Layer 4 of a small transformer language model trained on English Wikipedia (8 layers, counted from 0, width 128). Numbers have three digits each and are written without spaces.
A neuron's activation on a vector x is SiLU(gate . x) times (in . x), where the dot is the dot product.
The model reads these tokens: " estate" " which" " was" " owned" " by" " the" " Abb" "ey" " until" " " "1" "8" "4" "8" "." " In" " the" " " "1" "8" "th" " century" " it" " was" " expanded" " into" " a" " large" " man" "or"

The vector x that enters this layer's MLP at each token. A number n stands for (n - 500) times 0.011.
0 " estate": 466549586449350617443503409501751534458540776450586473426344504416479586387329524447527376441346451452575588621550393537553313425509488514390416531468482392567314433506403623556527435535393421565563460438536500442398509639635391408547706544445496343487539520448506631524556511511457409668339557513497408610572506625483491436586503553472660677632463500511508469607536553580445488469475
1 " which": 499524607480451520408551513562621482380465473558384457296432416489562729456475441422501483497399434429523557488548501617692335528459539464528503569544509420394480470531478601561543421502516434663874661627525533484411514388444272450533565397518484409381402486477591560515624560456560623593520464468543457575486576509436542369497533611507428619717401525498464372406522684367422350404563
2 " was": 551490383513356435369502396535377575469463443499491449336409364397595683463539506531414595627501416530621485580514498625391456466605558416553504539640351491475414288560466614529495396624485460577442583548521504643433425496444473497605536531480480478472555568441504600793608586490414618573493409537364528462617485522514590429494454678405646612454572566464558563436312626470508386348400
3 " owned": 571532476406473446518565495579621597509507627396434572383336350498557569403455586581518570529551521473577634541541382606450471414519584411525488566591393529377345559467478491445463522408417502454280536448663498510342359534587486529380544541613463481449537593464670553761577573498431463569410562411488442542408458449637527420643493540420611646640391616485519431502349682587401334404492
4 " by": 583472440364436427313567519510724591415474502517405475357329316513600608429479637416485516555488399419551594486583343537511556468546566442548484500649514472455468470525486436447547522499418433605500492439590317563452421435417506336509591427551457641482540538542725547594658564480494602519486560496593532655501544389510647416620610509423516517567557579605489430481400435504375383376516
5 " the": 496502536395374478489506485453620429439420483527448521542395442507518520341587541576520462500441448508574615449455489543607444525445601449412481497647561389435483482497520587395500408422556458979497577519621509601436373447142497478483519459444512512524509527539564570452474453496514595533463485423655529544483560560466615539427443604473482483542441579637489453612488488396462412460428
6 " Abb": 403434388437487478440492440289602374411567608556535468528588687515518633422562540431599647373444476628504487462592395529574568384476528461375434611543571595512470612585539629535377360321496539391345470522417555519371561592384435646585457726461413440453534489432525625498591432502620430510414552501575498599338694446457507498447522541466462410494466505589466471535497470558448445635421
7 "ey": 521553539465347502361531415364686406318453569570583386546352499512454505532423498470548510569436509536600479483417530592654451494372473410442466428478533430575590465511436451452374421715500524627450602535364453700526519524310582591500401618412560415593525486515582569567450385382613326510412425530526628603431464632622569393420435603529584567623424540585443477456474401561568516509589
8 " until": 536601519570358502487488571577474589441451544558367533306423315458553694476413541528480407530400454356486574482640463535594419593437648492593428552555481445494431493721515407560429471554392402520568519384624601474473441413437420473678464469585453607552416441404578497591422587458514664526477451418632512535522442449541680277551667494493485488502576542463496441537553626546545276472556
9 " ": 432510503444402542739467524398593421467238467467431606412364406493505514442651387476429370487413406361485571503476423564616491589341613544447560505551562570387508469537459667560463440581678624438407507466533497470419405544214562520415591502463478467500543631466560516505474411585429535430446492351607547582627529554554580413559515628362469481582495547607602449556508524623458403601585
10 "1": 436505499457363426440438531522483574487501494399546583355435312396586583369471429428596528415432485395581372471507427490764518581528571403515617645558477531585437614566388524528357388489647533419545568580433465578342560540343562656543550402557483445521536376608534502612429584553551490475526610537565612571514492555658530442643433483443430468553519532401408522486662507692384327565486
11 "8": 521413621608384561564385539554541470567580553459497638430402351429593513303493569538437443562603438350550446485592410547617528528461511500560591671536485525580392427545422407561337534425705324422426597478495466539386477447323544484606501548449549386527564517692575529550324528443602432372465540511557524578426360558595498486724521426539362576597630478426562595504382662501390385498518
12 "4": 458377436580405489557390505605476532613597498458547624357419327461516561341505585525496437446599421320515403502552319552635516533431538462524588663511466476591382373618469472569447508510670422446578601462469535539478489379399521472656485492512430323553498497722611566618387528506580433459469566419570479534416448571550518505769607361527383507579585553406507489623476664453388463537520
13 "8": 428478437479363493493390524525470505621625584451530510306321344391532614426458498448435459543657409275594518517497307675673532515314584480509657672532460491564323406484417486483450546553624463539515536483465491520472406445535617360711592500491439369533461483640613584516373558469530422544530532481547575584439480464520569504691514455467481536581541557503491598568546654423473446522443
14 ".": 510414489449375457556524485526561574446493533573371515272350361461547482514443513514441572543505367419537467445536372642677535577382629403547510572531544513419326333543456490511526506618562450434513516530363486580306597434496441272624623513547446435599429470539619579618484624430447683623515421445530451454493590458502682522613447531409511521557590505567572536572510371630509444552471
15 " In": 631559599545316502440586499553343612345339550474413484514480362420599577398437623583609478549406481453462489522650419639392466428459603497637368551327474349459481529697472476513365503499460535555458612449628518524487620428349540487510482428621436604582433392442473493425433493525491634511503578390706607410520588430501604493424595640351532397488631560552587513556455542542486446553508
16 " the": 487501568386331453485510492445601413410438507506485510561432444484520525372563522573530445498495477531581581435458500546604469517408604460440471499620556361441495505495534590390471385412601437941519553550619559601429361424127488484500503516427521499539508513568558573445471422480555599519484477419681543571460609553483585525414480573460462459513401583621494478604507468419430432507424
17 " ": 501541490487395533743500503431612454435269501489465592437404381522484464425650394478420432451476425441443582506453409550629518536347563543454549552471518623384471459549473665521481374575693625392406503479520465509377413543214537463398534501415470482506599626485550512522457398592436515437456520362586572582638586551522570426586509610356424501589525533637599475520509467629424420632569
18 "1": 517522451422442434504406421545597467533559577568650469444472367499647455350523440530547670368391570465469504472479514471777481464502517463501645659562366581536471428588349514394418279452769492500436624476426366561358552488268554552480549368479454410550557425542524546535401460405537461491612533573505619643524518519547530435647458547507441553583526528519563509441488448594424384616492
19 "8": 588392487575460451569495503554622457508556545490553559499462397557500436285548597626424571461588549509443382489593553470716530386387455458481624634550415556560442334584477434445398550467788438469387626385489374605491487421266468436685392513441471356429515619566607481576348481558480428400446494596557579616503403552480574500661467413635428537608597492441536454528317563497372399556546
20 "th": 456469451490374526456426380583527335427523537650585347477337565536323602394506559553623645443516578525464488439535567464732446403355540471408525529443526402591522403434409416540344386617550514497478518713443557610595400481248387511415392576441477373548491501606650493600470328459572460487507495407565624473421471533543593336518468635618423656593495490510591648644546556493528504480619
21 " century": 407420576481462554517424547566661578470572502411382406398317367478389634349485545581561524481536540358612572618535441550685358475438444509351449487433410348578380320631501396622450480549592524532427456511463607476442456628353496406638569530398478379495417485519728585619444601395391493420557575467596560482520453568621594556585525548497642546527320459482539446640489610549572434473620
22 " it": 428482480405322350504510448566433452401503512497365390467425469413565477596473398609573483454485434397672642426678573587648255533488567453555517527498418376482434434482381519568548446333544498687692673600486605491426414492576328534548526458495418373574480506610603643558590437560548468655425448586595487584552504613518601325541388585474521526529528657421471447563438631358485370494627
23 " was": 582507383493376392359536414563281522493501449509448382366351416394570653477508506600390607580590443532601485583529548625400418428560556444527482535589294535487443313534507584562516347573505467595441649574524534624423405511495484454562499585418464454526551560406529565780620547523402624520480471552408535497616466436538586424478438664419696574437659524477537586457284616460501353467446
24 " expanded": 614467652425566445507495432634465493572408636384543492353393351522568539449485526409460544467626579455593589474664512635494405497532546422498461596480390567396391407434417539471479494478364463520256574483592592591309252510471505594480622688634499576588498636440627588691597482456483483463509498354514434528518471416591548410501487611421610532535365628403440575528434644534412362476427
25 " into": 606587469474550503374556471548503510407419557490419568322394260516616570447476642470538497490683488485594443434663426623520474545577521505608372584491456456444396474539428455469487485518416454632503553497644475545368473370354543489595495578551457602450444530434614550559687478455431616531554586451552542535535442431548609404439645552375539473446487547541590579557353517491416325527420
26 " a": 497531409457389494592555421499558407479288454564459649605394463507442504458639538601500604581491447524660527589601499563656408474479586432403413420567585347432546443537368625433538403473561490901428639536547577567396387449366382420492421501446433547462541571489556469521532358525540511588500403516497501420471493492565639526503590597329443480547490572449647570512385508448387362479478
27 " large": 560534431446515554563592416554555443564311593486596521501384358543398578466523534496468472444420628546585601435484456512704316380584547409430352554557397451478448486487483577428463474470536433606325592585548686567424420650263414587506535552562468552386478567454598519495640423390428433613391376566559485418452405496604526494621593586400561709598321581482584480417451681532500448527507
28 " man": 615442315448445571509584483448539538534486617512465624438419571514624480383340535370607473503428402325488683405533625632655513423529510407463443535533499578596593587418391383590409495471478411302421443579480556474420549681484485369605620427404391394463559385536782658426477481531542429697536564544429457471475503544501547407560468528345588531512555469563655343410490551607540451510394
29 "or": 570603365634458437445519543416542616429451700429555394352408511640493567370435573297444431264470365519450551490447687508651534418527510502498423467350493487668629521504398571507383435741472450522578397498423530434473578624447505404445505527451457350491550370562590606448589522482497395696518509561615468472472450596606539385525560448370510517625581536548442554472443609611576525422457

Each question shows the input weights of one neuron of the MLP. A number n stands for (n - 500) times 0.00099.

n145 gate: 358527497290400416672557638545602627479386470641447531603488543442419519620506512708649389546562553597572503557379568319309287521531561466699500441732541448512383408424500405353682500578384485503491698512552527475322660381591439561506398373360521420613409610646366440429572392422543484454401448518400630578692544482466685472384476358476512409448512646455473351572583431307491644399545
n145 in: 274450592533312581531403445480489544566561526415560464517428578472433497497357557409536404253503494300447442564465506404494326318697557384583548515642707506457564348521527531535547468486445681492595432485572585569489459566671500396500479474568471380559509396477486768419708529406476300634578606477670688491423460609649425455572503415602485512538443391391543377614554699518454466306386
It fires most on token 22 " it"

n46 gate: 515481590660651433423436457460470580530500580623705576679479448554654509638473419516487405446592696460565579491420588533521472546663556484366467412518340494527521600306690429405376445447564528416590484478506617544500383421567540469684579482497378575400503382713521497396687512277559428706430379261213377366566733603484487453479467417694538370441503338618603541571513488747570593494592
n46 in: 374723386488429656408402629580437435324432482518538461613552377399411439445401427454424588601426512473594482521494585466529464375566464427349506430336544511529491524619698523544381524523511453416599679506539414682215447441525482500425797666581418593440450466427553511436622538359509508819350515453545390356543500573566430569494363393536424274521445576535462634500434485601655694477592
It fires most on token 19 "8"

n302 gate: 429439474400580471528561633506423711351373613475732601537708559484378408676727560345579503457437648465494500484474409562369402660546510490614703510640676346573404318567387543417619433509356420410510342417391452638387350465301755549494444631600462597581580393538431637461658560470513445523462404420526532462497361472409464523809434369522680638490327345500462447592611433457443487332522
n302 in: 369524664531444424500534512674594337523629467535564591472293605391340370482509561558375491552610506452378529456518544523411524565581518328521511455428265623442541680470509364406443606582517459472503572719345408652686541500494491539467679518551462613653349288418348525567607430524554545506456417462527452655549345471536633482448669613515321360374461494488515445291620648704471491482651
Its two highest activations, in order, are on tokens 24 " expanded", 26 " a"

n194 gate: 420405466452460445532619567594371534396564429430518409509629451423576591497330737509513472588472293454330612618497621524574500564724478597512247391515404597367619475647469594500506658322440274405469500460506583478449506642561466491580587344670527497441500477461446410631446639430500527317346420598497390343455615638789369537497458644659572442546456541344401431473450634513310593352485
n194 in: 369583392561610553268349494438317494483471542447433458554462490445541357524560346283372558655457250563474362576506442440506494550527479748458606715318523571538568560506500531362533506616545444634518608586551437618424544608422587403458467387434360512410494514567523599706445521408545479476441381470666610567402494494611542711407480476370448322794494558471374485473410633637573459667524
It fires most on token 2 " was"

n278 gate: 573541526710535434668470497514408393638474570535582547539383413593509497562531523581506438301332614523444609454506594576435346584491468704347430530475435302357367412605585289425582604586524407378403462564561445568602520509434471414538636601573437574397561614446480616459548377632526622538529611549468395661336536437338400685380557387497491523362319396523583262627606526598471591514370
n278 in: 407572313444523591406546486514563451364469468744629293486564528456497453413637578529439564374518486589478364506666469434389588517468538567410588488486503704646665488431387475494437327440420648537615575597497595371629509590508722564405415409419703455404523516480463470450279475432635528572511437509477529610584373567604401413500494611526477448587579632382686646517236369432489419441517
It fires most on token 14 "."

n19 gate: 527709626526455483385434544464556467446508528536454480421538473441456380333497576577503463426721410503545665464480399578440625589452435392559420721519552487380497683364545673533545611426359458542334500494558408591571508355411565458388514544545618652480450710623612553528334530471623403461395380434389361591410570535463409655563511244542520578573347457459349560447415578534407571508461
n19 in: 471635506466497568346549446364590640644680630585546643440390592444511601654539473573568497424662559517463704354475532542457733484469595620519516478345500566400568439387578518405627497390433226436492475566492461590562473319552514564483531503528519390519654568595441469592483413415553335475481522434363379489396484535603492514527543404664573448436377647365495480407586661551427586392442
It fires most on token 3 " owned"

n217 gate: 631341592365494441574309461362516614464604426565503593559561425514574500459389628623515564550553450497549382410549629577400384543561353457324585465448709514489531612489555481410526743481338554489658460358497400581489585480495523434374471474557430414425469552649536724465608607368448444336455452523367509466497343528388749445413717580452494574540599576567438544508344494480419517354330
n217 in: 379598272512559317473524511422290455476425483667478543545404355495458531509540596442683566374465508323492406561584456497655571620429565580511462509511330460539444491368517647386402517540531514584353430508603486506618508580263683571528554603401486716523626561390544375489529425604565553565428480517500506356481459533466289735505601430433480564520711468437643532506409545517500405564430
On which token does it fire most, and how strongly? 25 " into", at about 1.9

n102 gate: 399589723425481588439587397569619348448374525453581490566519494377753280610561404702484633260431565659412585456545569430485513452500603590429567523586308506522342558592586348422427377430438453482481503624704405425516677547545586642417413427522637398336354358325562413678409475435420421468356557538411376706497546665510590612525500522472322376334555575590347552465429547601497556722307
n102 in: 518525665402664350409407447306573699353422538657361571521326572503475529481524559503578474613533444646621391216525450613485645554471532558554436368282367503612642497443494524559443654606559610615408548434401579523515557500378627445583339560545319454631396533541475623429718531288678494442481525620427301366297375435449786410547670475427513563519545305475413487550571657601404491541516
It fires most on token 6 " Abb"

n47 gate: 519401562573508433508513494422497531618539427553318560369572416511337509414408379375529454255657506412562642369655530655530494584340537595431630500497417503481472608500531495522390478565555452423645520593409438526721576309601443615520526424619608503380393398542508527692398358573548462335486384559669528475615432483469592400564610598531273633551359497494622538595417517578663371517427
n47 in: 410634318322500399551423327347573611605555503512523592528331436477526470554282466557410440386389383576573488416438399548293536509542550476571309652421620548463596533535420645604494544634495651547521556456467459697437666609373412734559333346459615423438453405514580619539323488452412529420624389474395474543594500574595512476448609442506604602376577590509230413607547468620506432434512
It fires most on token 10 "1"

n294 gate: 410519604390606472322192522587515838594720359671472596512522481476594420605476497564426542593219386431503540574387602573524382807545586621516452430664571464515403560619434491323365491356465381465475550519470604430429494500515371471601382431557571668494481339361546384542455361374582640503649349643475594345549645515557538570460583397463417415434433535509398465366522550568454494383641
n294 in: 406535421383645494612512631397497522371422721506315465533367519479660503400560423425571400406523528345434528363614481430567458364654686596369476432570586606503465490427484422463563343557441544400535459459482601729438494680363567567446584579621432626305648482506615590465506675734185404449360389591582509273331445407506352471602444528453590440669497494664512581472647729510515546326355
It fires most on token 10 "1"

n94 gate: 360485509434529445486569445638575462540561450590603458635494431638436530464464400437479491625323429512519532371348437551497479360396556432335710450500514469609413476474550364405410509736421483609509380366401462503588538577508347630429631517509523395385375369687457622470467362524582430456336620587645488325398551540591713636509511555558473375482547521531448390587335619641257724563497
n94 in: 333514454547500624643626511503587486506407563540467480481547485459421602515416380494439462430538547574666370419454550577514506696318419610416503587541567503528435414369425372517608409391348514620603489571400389555428625595497500480730636352403587597460472630492410489555491683588543344402632546455477477402586514500471474413654391764327381423572546559528413410548503596617466769545338
Its two highest activations, in order, are on tokens 0 " estate", 13 "8"

n197 gate: 545438595567426430395514649532491344603620666585682503486726279500447440506288454494533642530445486476565462453423471454618488376599629551641446542735431324616426503467506446447352435398544450478580375568592494449679403320639560551530542600342325437461400382500282455319454701436598601500553497462429462500644451419512449479509708456544503485402434628543672509474590621500558457570459
n197 in: 491385466574494371527565294463419509425491497315527402385561599644565452392649613564427561634519576503420392485422424608627497767370487370519506535425451581430385431519437515334762389536503553485572500481406503433582435644494293497638747593638433597424385533451622547554602626577278508336574603472599516380279350430336573494482439475677525709531338433567301554543383602631326473583547
On which token does it fire most, and how strongly? 13 "8", at about 1.2

n312 gate: 371385463530431523343576466537484503458568557329371369620595460578660465623451380568509453494411346422684557520379393414519246586453471369509522529517455621415426349374460467452586608440465357371520609552524543532553503523697448494630535534512757419352503533458511614602506639512460418419528646645503572421391453567456576451573506563588462577298299418421384485583387611532677450302403
n312 in: 388517440456330545380495520559459517626464503337420373540489540541627506431362553456503436593418400574747534447412447560607491395471532460354418540527367456441415491588549579419503573587426314466551585483495523352356616687524343609463653619548478367546466535662439707578596416649523366454520455435497421388511377733339641417517433523590636721451390517403408422489500590363525503492376
On which token does it fire most, and how strongly? 22 " it", at about 7.6

n116 gate: 639503701549553349404567622558525626531459524696722635472252427699400328575511422485551355479436658547548593613592581526606512615410294569539435407494416477486585622438702587381497515537412400544432497644553541590748482439508657635449407447515436566530479551384462464416518485445533489354552609377482376427291509376488488452474471394570590562346551512572431388406584658409618526613380
n116 in: 369571406339531640495409634581478565396444469506420514487533488492452526517524561532590601375395367494508492656466397361519575460520592592655606543418464584411610380469463397452596413524489427492648645511382537460386370520551269509360439672674472552463576627489455468765474545602600541511436406624494738740525484536451699385433644511466315412483604471397364642396555537552531550511613
On which three tokens does it fire most, strongest first? 28 " man", 21 " century", 0 " estate"

n118 gate: 321475591453427550592585433525578503525483647522508563489367560465329353480489574546463604468364348426546336486359420500363480568448592469449578546456580359445382452427418433573545592478706556574415579649447350477704635414556423589432399500491569401446323382736384604339526414541611442386545497486629356500580546525520362563328445489500681494517477677423442546472400696564572607522435
n118 in: 473506614520576550353460648570462619516634500489411422465386428418599517457562262503497454497477450310611371355358489527373318548362425448503383621577290576517554474367574505542710652559505486495568523684511594555569610508460511575657413412566645511483500432494397479477453416576608490617371523452466426550511631666552552706397431585461399384705664453400542500548509497299581552623624
On which token does it fire most, and how strongly? 22 " it", at about 0.96

n255 gate: 280515503488506423414374444488511482428317610550742591458631550598444530521489599378470579628494570285594574506601482431468588417645536461633574573561448477459414352565554466515375190554258559408452599530492491333602556482775479500539351559371392544560491503538447390500616562666683487521591539491387396479454399386467309551538535390580543571623576586480646540391651553402655538353444
n255 in: 384544690427447535557503538468330329526585402503618578620798394546465660545528546494666298551543295470511538456577442415342398485464302446485370374629589435674582482459476621485565330655530353586625488659545476364598529355456411494515452362450422509607462641346445338542476564482589429518523488617465656643601366564485470590419543565356482541556524615650503322556440444488575391526471
On which token does it fire most, and how strongly? 14 ".", at about 0.58

n151 gate: 411537475366460512449771742304503515335335639589621607453518535542654386469420621541478339434382494649426778460364619485479560543682509688397476484416482509631654425321581467641581393288303568483484429389412615614573426570436447513475516432425512455622549586567588497547490286513369508478445528724519621457413742427547459597464412426552547509366491475467546557417466518551488370582318
n151 in: 443426449393550576471436485497437435431647598491500476472573552497615379421381509415573433473298413497517433383509654503480494402416569358425608412586509577535659683340533452547441529466483491514548485562416461455648346806584655488392551397446433451449607296436523255494451398656521450731556411432544565512428629584359395524567488254479436322455452497552520506588551435634232728424633
It fires most on token 28 " man"

n30 gate: 440384449491542582480514503417529458561403503541692439463602524500539619339582564457211494543203582515602632523369412471648597559476485403518457406529384534412586512667464469432431598375347491324524276381503521348608675497590386509542482470545529570572536591655690582476381497623605391434509485426527274409384733503524373714348561539675436464563482521626474543524434615650462532579601
n30 in: 418355511423486458549387404305393600381427414492433695562489520472526442570277444547561523485565444540546435579560601384627561645277596564607478471572525533497449558426411413508551531516593500351489615654373340561503594466532534407506576494391281456480503614480618468273559523453600423454266377531506591615461489411509541462508455557582637540615512787620374515384645543567436672655554
Its two highest activations, in order, are on tokens 6 " Abb", 28 " man"

n41 gate: 486592503571497509566424574361690480653665330548621535590514515633448482441415621494312403421470452385582611542362452622380421497485474462500616415639306448350411424353543371460494426440675491484639532434620514644486520299600410585578427454532356536584402377503562475605595344429471423291298474317537494531534542461517459628444463589523353595598570317539508524366701420494539581525549
n41 in: 477359474700582488472428509517624570491581482352316587658282477542602419545514466413569452497337491447595543540435327362386632512494634577476500431406503475552465450336485455280342401427431433714541577480408808659509500561566376667470533445544396511459617603543488433524485341355506660527451388576488547604583466649313554542394454494439419550553658500557558440509447465317500346644637
It fires most on token 5 " the"

n225 gate: 463620571667553399370514288709373523463703559474572318444511528398360425545559397630401593545467603588500523408444324497480389573607521586420548378520351379517474361438388349512538453570426459486556323676603468650606450428514287464642425447426413346331591531462546419691376344400462576544457500383468538598449610692414539497517460538529491670485760536457500425430559450461635543425553
n225 in: 500449430569564393310560343635357386617541414516522539642369508475437441756464516376402559513569460379613494544494541595478549487616684578539393254466600472650478667335275561500433652649420342551535481354578631724466433516581388490510464662474293547362722351409500295562565324500516472584513497351456306434466601537378358651647435598332542417571694552606494500639465525484562454500326
It fires most on token 23 " was"

n202 gate: 385532652467397481506625286302645686559420413618525638366551523488584497507478481510299549375507645558361612643364506615362365545608474379745617415547399323421542467584474565529506401605527436295575403439564400595525442329494328454497385420532510443627529678510411641434460634434519298480303426506532581478390478547507611745614497577455312484377369609642383427641644516613573651430246
n202 in: 451664515472304562580433462358446530393444512677468543427401589474643564363423512448451598643448599467386588685392512474543448467618479309548626421540555391591512506548638591630560391602492497422476491313641408527448565538416530467356624476497515480503500474638529647445362612328464337660259470467741554374343658369560503455523523655325418536440573549485427317414585387555447590521254
On which three tokens does it fire most, strongest first? 0 " estate", 14 ".", 17 " "

n204 gate: 508456391489554513503477680527429687513602486514497539474617335547497386503573505388436455598430399587427610602514401379511633481644555376483435542613356673572424329481591578524451446458640451436420574446544628492460359430554481586541456533467401426409549427385171526628472704295456405519304533503533639511481434553550619563521612484533467399593564441516420494562497614643663466489448
n204 in: 576455426530431393510435573513594579613395619537472667400482388503458349352472562495365638362527456388480445443529365620508578611710613417679609500546363604417603396566316477639476508467653474567481436540555484370430542406557455454711252492545487428420511447550445465527524565448569457580547418374442569573466405539503473578638573482619416487545395451599523522395578521609539608393363
Its two highest activations, in order, are on tokens 12 "4", 11 "8"

n18 gate: 460641591494392539422664625357699713474438578646744543486406455523506411558489523315383568414522468714437494485464530378579472464527494521643514552582594419663362457662570382384371387491528353528536349308366494405662527467625418375564460419331426529397590348485361477650466497528564400576595443419479503494600575532674579649547397395494347608494567574453518611300537500639636354642560
n18 in: 515525528404534540503386417469476435349678319414384674409579541383515449411556464411271525707567491366420666405263763494642446416336516462349580320536609434531602604612657640503516463453529423384613341516653419570549689503570319481509630515506414455547500405573509541465545457542453442604457649599627602503609629655538405585543533426481611435528443459655509354522456213726338485558416
It fires most on token 29 "or"

n214 gate: 595644457576546506311828451497624426563600438494635622360503495518528459559494299427425535522516410614403436624617527622634434598616444366460594531634488270491448646383584406403512396327345506583515500451611460415539583403486525447320594460466485473578635356421346573553649646433590522444564540573580377667464684422450438653533506279528679331525572585452530339512407491519503608248549
n214 in: 556570547446503563430596448468575555506437229488326559439343433576401625447497628611375455467449494550514422477617440391483363480382550624603263648652446427486520441596485497604512549525446601544641509506654320369480616446738561379365364512526451503600616492500557406536458666449336630400592567523523515557511581426789397306417454471387346427573384449700434527451482454569491642497512
It fires most on token 4 " by"

n193 gate: 342457500327531390500573423500556398599561326651409462427567478674543345491500488713529411392481591528565730454556494500503513398623384661487586585518267601302340688463466503598516395432413481497522503262682540544536515344585456579550443565528585654453642630692399371383621212529581447384598444626546550549425485467509295691597609392614348596438503341457515370568443549510600512573571
n193 in: 655482534616336563427557608656407555403584540410592729448646495444685453778445399569369481348519571592558530398421270500521453518565404392642506429471646445440388592357537456500403548529659527591503418461699625304387521389531586435500515461665392479356473477557443414441431518290353622383500363346418609482686609372672478595369461545479584561472494466616473435452552518488509287665412
It fires most on token 20 "th"

n288 gate: 704503587491430420567487381497513650519727520569607642489577483511458531500500555497391529400549445475476610401564585575421420377228398395624484506695454615577522658377703572475307517591526444537503593492492380437576539538508469330320491364652577437497614516528445341460549442483621340734434576550522469472291441547650423548505582472525523458416520460541560449653384453543415369525517
n288 in: 487542606468603580417576475407484464613569633483473636492432336468456596571598546520503236526486508497447442432467631479516574436353438458576513520535212529402503632431618633368464461537580376609466450497447675367609519424513357494489398268570511543494517413560391595472514437408584371562410611434547489607373567481596523399465557478492438478293590654418530662812461619548541516555558
It fires most on token 29 "or"

n106 gate: 373600513487612653407342459439404468360522571586541461637557670525574513559442421394530385444477446552368465573368424236534470519601284376581651503469528519377350259577351543675587538604479433584429532452585603323494535392512510441383461449426462644708442623541367473461401722430688428422567500487497523386368441522350529696509336747599270413613490450557611708586617311553544581253555
n106 in: 569438708463346510443512357347623549567438444415458577556674399621595292319638410345456520446453471375588283503375481643404312507417537490317676483287413674565369743536629629403572696497454516392414493582519622601282595574457361360530597618616513519430634650584565394533757438351589547593412296386398667685478554568590423550548477369389369497411480382539571561546344487615442542523592
On which token does it fire most, and how strongly? 8 " until", at about 0.46

n170 gate: 518385702560585476403494491452369542597290503295625686586518497462536615565390524669413522522534616448628596560674446500444581542432515503503582401553438398497346592448540567539524497349528618344730527382532597444319497365689570420644556494564500500439488700647300506515603515293509505515329403346494606464530541423635466491527455621533534457371577491524637603485180524269616467662491
n170 in: 494521601552417488645622567444446509586354521392564449511442378551459554464556437606551515497634705272689494375444514523563455479455512671464514596494416463387468515414402432392435474345348509475378281479447518575376547459475565647414581462533358307342491674465259522602700555284574537443547583620541580389497717587476614449639613591406434662521455464410604542682536526470558474608306
It fires most on token 24 " expanded"

n148 gate: 560551532648791429464449469554555452519517580548466372457424384456263485666574668488526465591488424615604475356451688351494570469590570494370352360652430495607534422397537470627474298456401381449402351417576566631450548539675592575587343414655528584497637405497489527541438472550402623587412431500360563486455456430448485393536452623531412566526445441396458412315677472494595603356380
n148 in: 651491511456281503560543500576358560525308531475564509576573387690633491515429405477550491512471528497418632666454416453730459454457477569506508631489506243483426529591506486458603248647425500399411563460589352378469548542221523477397419548600444489448440628562648562558374657515532385537520440517551605534334445598543431538542553398506706648503343626444483567557431523556525361508389
It fires most on token 27 " large"

n198 gate: 517305565595462573497324550608596482537474592406436554360448529643500409596528590454488639370466526589410596488343605392405530521569464512431551401546593514259365365583530554453476209469403621295676666500497633666410529462467554476530678471324552370697509503552512466554533541668443500497547539591373456669584549370497521383436523636553443488265434257584468452670497591615596540503559
n198 in: 509584343612395497526483464580442479637521530601529521380456405515437328326804523404426478466553418467514503408593441468541433626720506454570592344381427751429584619383491480482461545400576485466485382500534410595435569586489479433636638374548467374600413443453506420690543645577636513288470629512440506607673326474759515491497368395632411335442387506574580457485363634777506497459422
On which token does it fire most, and how strongly? 17 " ", at about 1.4

n79 gate: 573381687702418409491408530503635610527479506336482522416608374355591494596590455550325466641481473509579331659417254471396472494565475720587482550479494565518521475436334459545506515506394600457472402491630433575464433539506469395571568460408521467302503707575542413603321651478789607333382402464320442590545426605587348553281605549375519631417609654659566406315556457607443473431555
n79 in: 431721520316431585425489554528489417394415494412534855489615353464640468515390497473582368438601573416538474460434540422556456644555541567622461371533399511514471436468523549631604509574599366586399494477418382350466532342443413488462526403486590508480434448449562492503515531503170562465687382709382578452458605463567620506494525314443647486378538462294630415443529623379661534582483
Its two highest activations, in order, are on tokens 2 " was", 6 " Abb"

n89 gate: 367539464317599616425619441560679506588557693676347497517559585625554598580497335559549485432540665373330586358560467581415549446396439433369454537450462639476461390557552609446554670514477380441309633479585479589559491595508382375588316575391550679506506388444491566525618319522282489509426563491302644340400689441381604470470471572575561572309515444600524605602640317590503538355488
n89 in: 329442520518523399480613673653556424633445520497349663608411451449515458405533520482634581413401688485475566600640494514608607384393497577479466518602460416451364497465615500431491636561525471394450392544577404521514491428388538438429568578509440469653488517537574575438692635542732370329566661384488407463597666411547417698411586602329253456673598506534463413474659364560314506658430
It fires most on token 6 " Abb"

n173 gate: 506605650487576623393431421462711618367645653266687429506609332626563490555403478284565487471375488532491456531417444399472428640610468707465546250534503521390405436465439263383535462457452443449513551532352443604516503422698465607709484421378487453722532406560484533614434594717577440432409490544541385644531562634690471513478647573478523510349396732528691376402516595680666668484535
n173 in: 509610383373362645532425476473535476420430607740569356372473454538491525584482398566531569497569416494368397446743569349557569528438419481218623522539599362623527330451435354536509473477497591468414482372494702609374732615549525606435619573549476530618686526419657462350623606708534596565476546460521497455467592779463379367386542457341575702537528509488554409424447427308653533585396
On which token does it fire most, and how strongly? 0 " estate", at about 4

n4 gate: 628387528560483445404602418577489392503421311544568559511405546446437319520651470642543474350386465478489380396461432636678328652506506542814460531433538641435547497384436328434450508592440448448762408605513555554467403508669497531500421345520655632480500548560432489675574484483550532604519278500323470484362551451567475531326514497514475650531494608562486489459503459599435495508519
n4 in: 555489486559554460472460579627601640406415534506648564435542397817603409241473500400643442494556500365497579418626419497450485469369636596535541404400659602618324711520480484472543554347561346441488405409530483570528548435503419306509523583520607558353537511508520557375291511577503457379418549383480537427519519559639549541733637437560322449523506503494553743361373537579450508554437
It fires most on token 14 "."

n161 gate: 377411487646510490424624685529519618478257454559468446649404662681569369550538420439597362513483680605422380510480523589353497490560313523463283440595548506448389510372391516776516334525574523485546273490519763507532497471627523537543694435470368593460526215632455621570325617426447485401587566555693451458455582442537510537432490444376490487295594375352548366500696585375645682752631
n161 in: 500548512611509700603604633397489330671497291515287433429582348624467354454597547433427384485451518751463683529560479546506540616391282609352723503445450397441488388640674517500425494426355438598533506607548602387413589482553494609566579384638327413437512568591474568476439568423512569578335455470610405535555457462509600494453482506518284691470461335421503665450515639420520610647467
It fires most on token 7 "ey"

n13 gate: 556408497459712427488413470680518678467497642701497538471506546387537535553594656699440472406494500565526540548522557295404415669622350566528609475610386595539537348549382403509398537391563528514494553552494632594455552403578450388571397512420579374652699447545582334581386552405568475435457448424304534421380450563693263612591578285552246522388497371467709594524372674424376482336393
n13 in: 440664715709470526394607388473628776491526688609468533421541406500530479573347538482342695509549631578480606576572532592413318488485479573509529576477573529564444491375356401597518627341564402389425419485590619339384556327562560373617445583455485517566503435649637604591451515540473460623368497521583417468312382541425509527652485411536421604398382332509629628583398651494497326321435
It fires most on token 11 "8"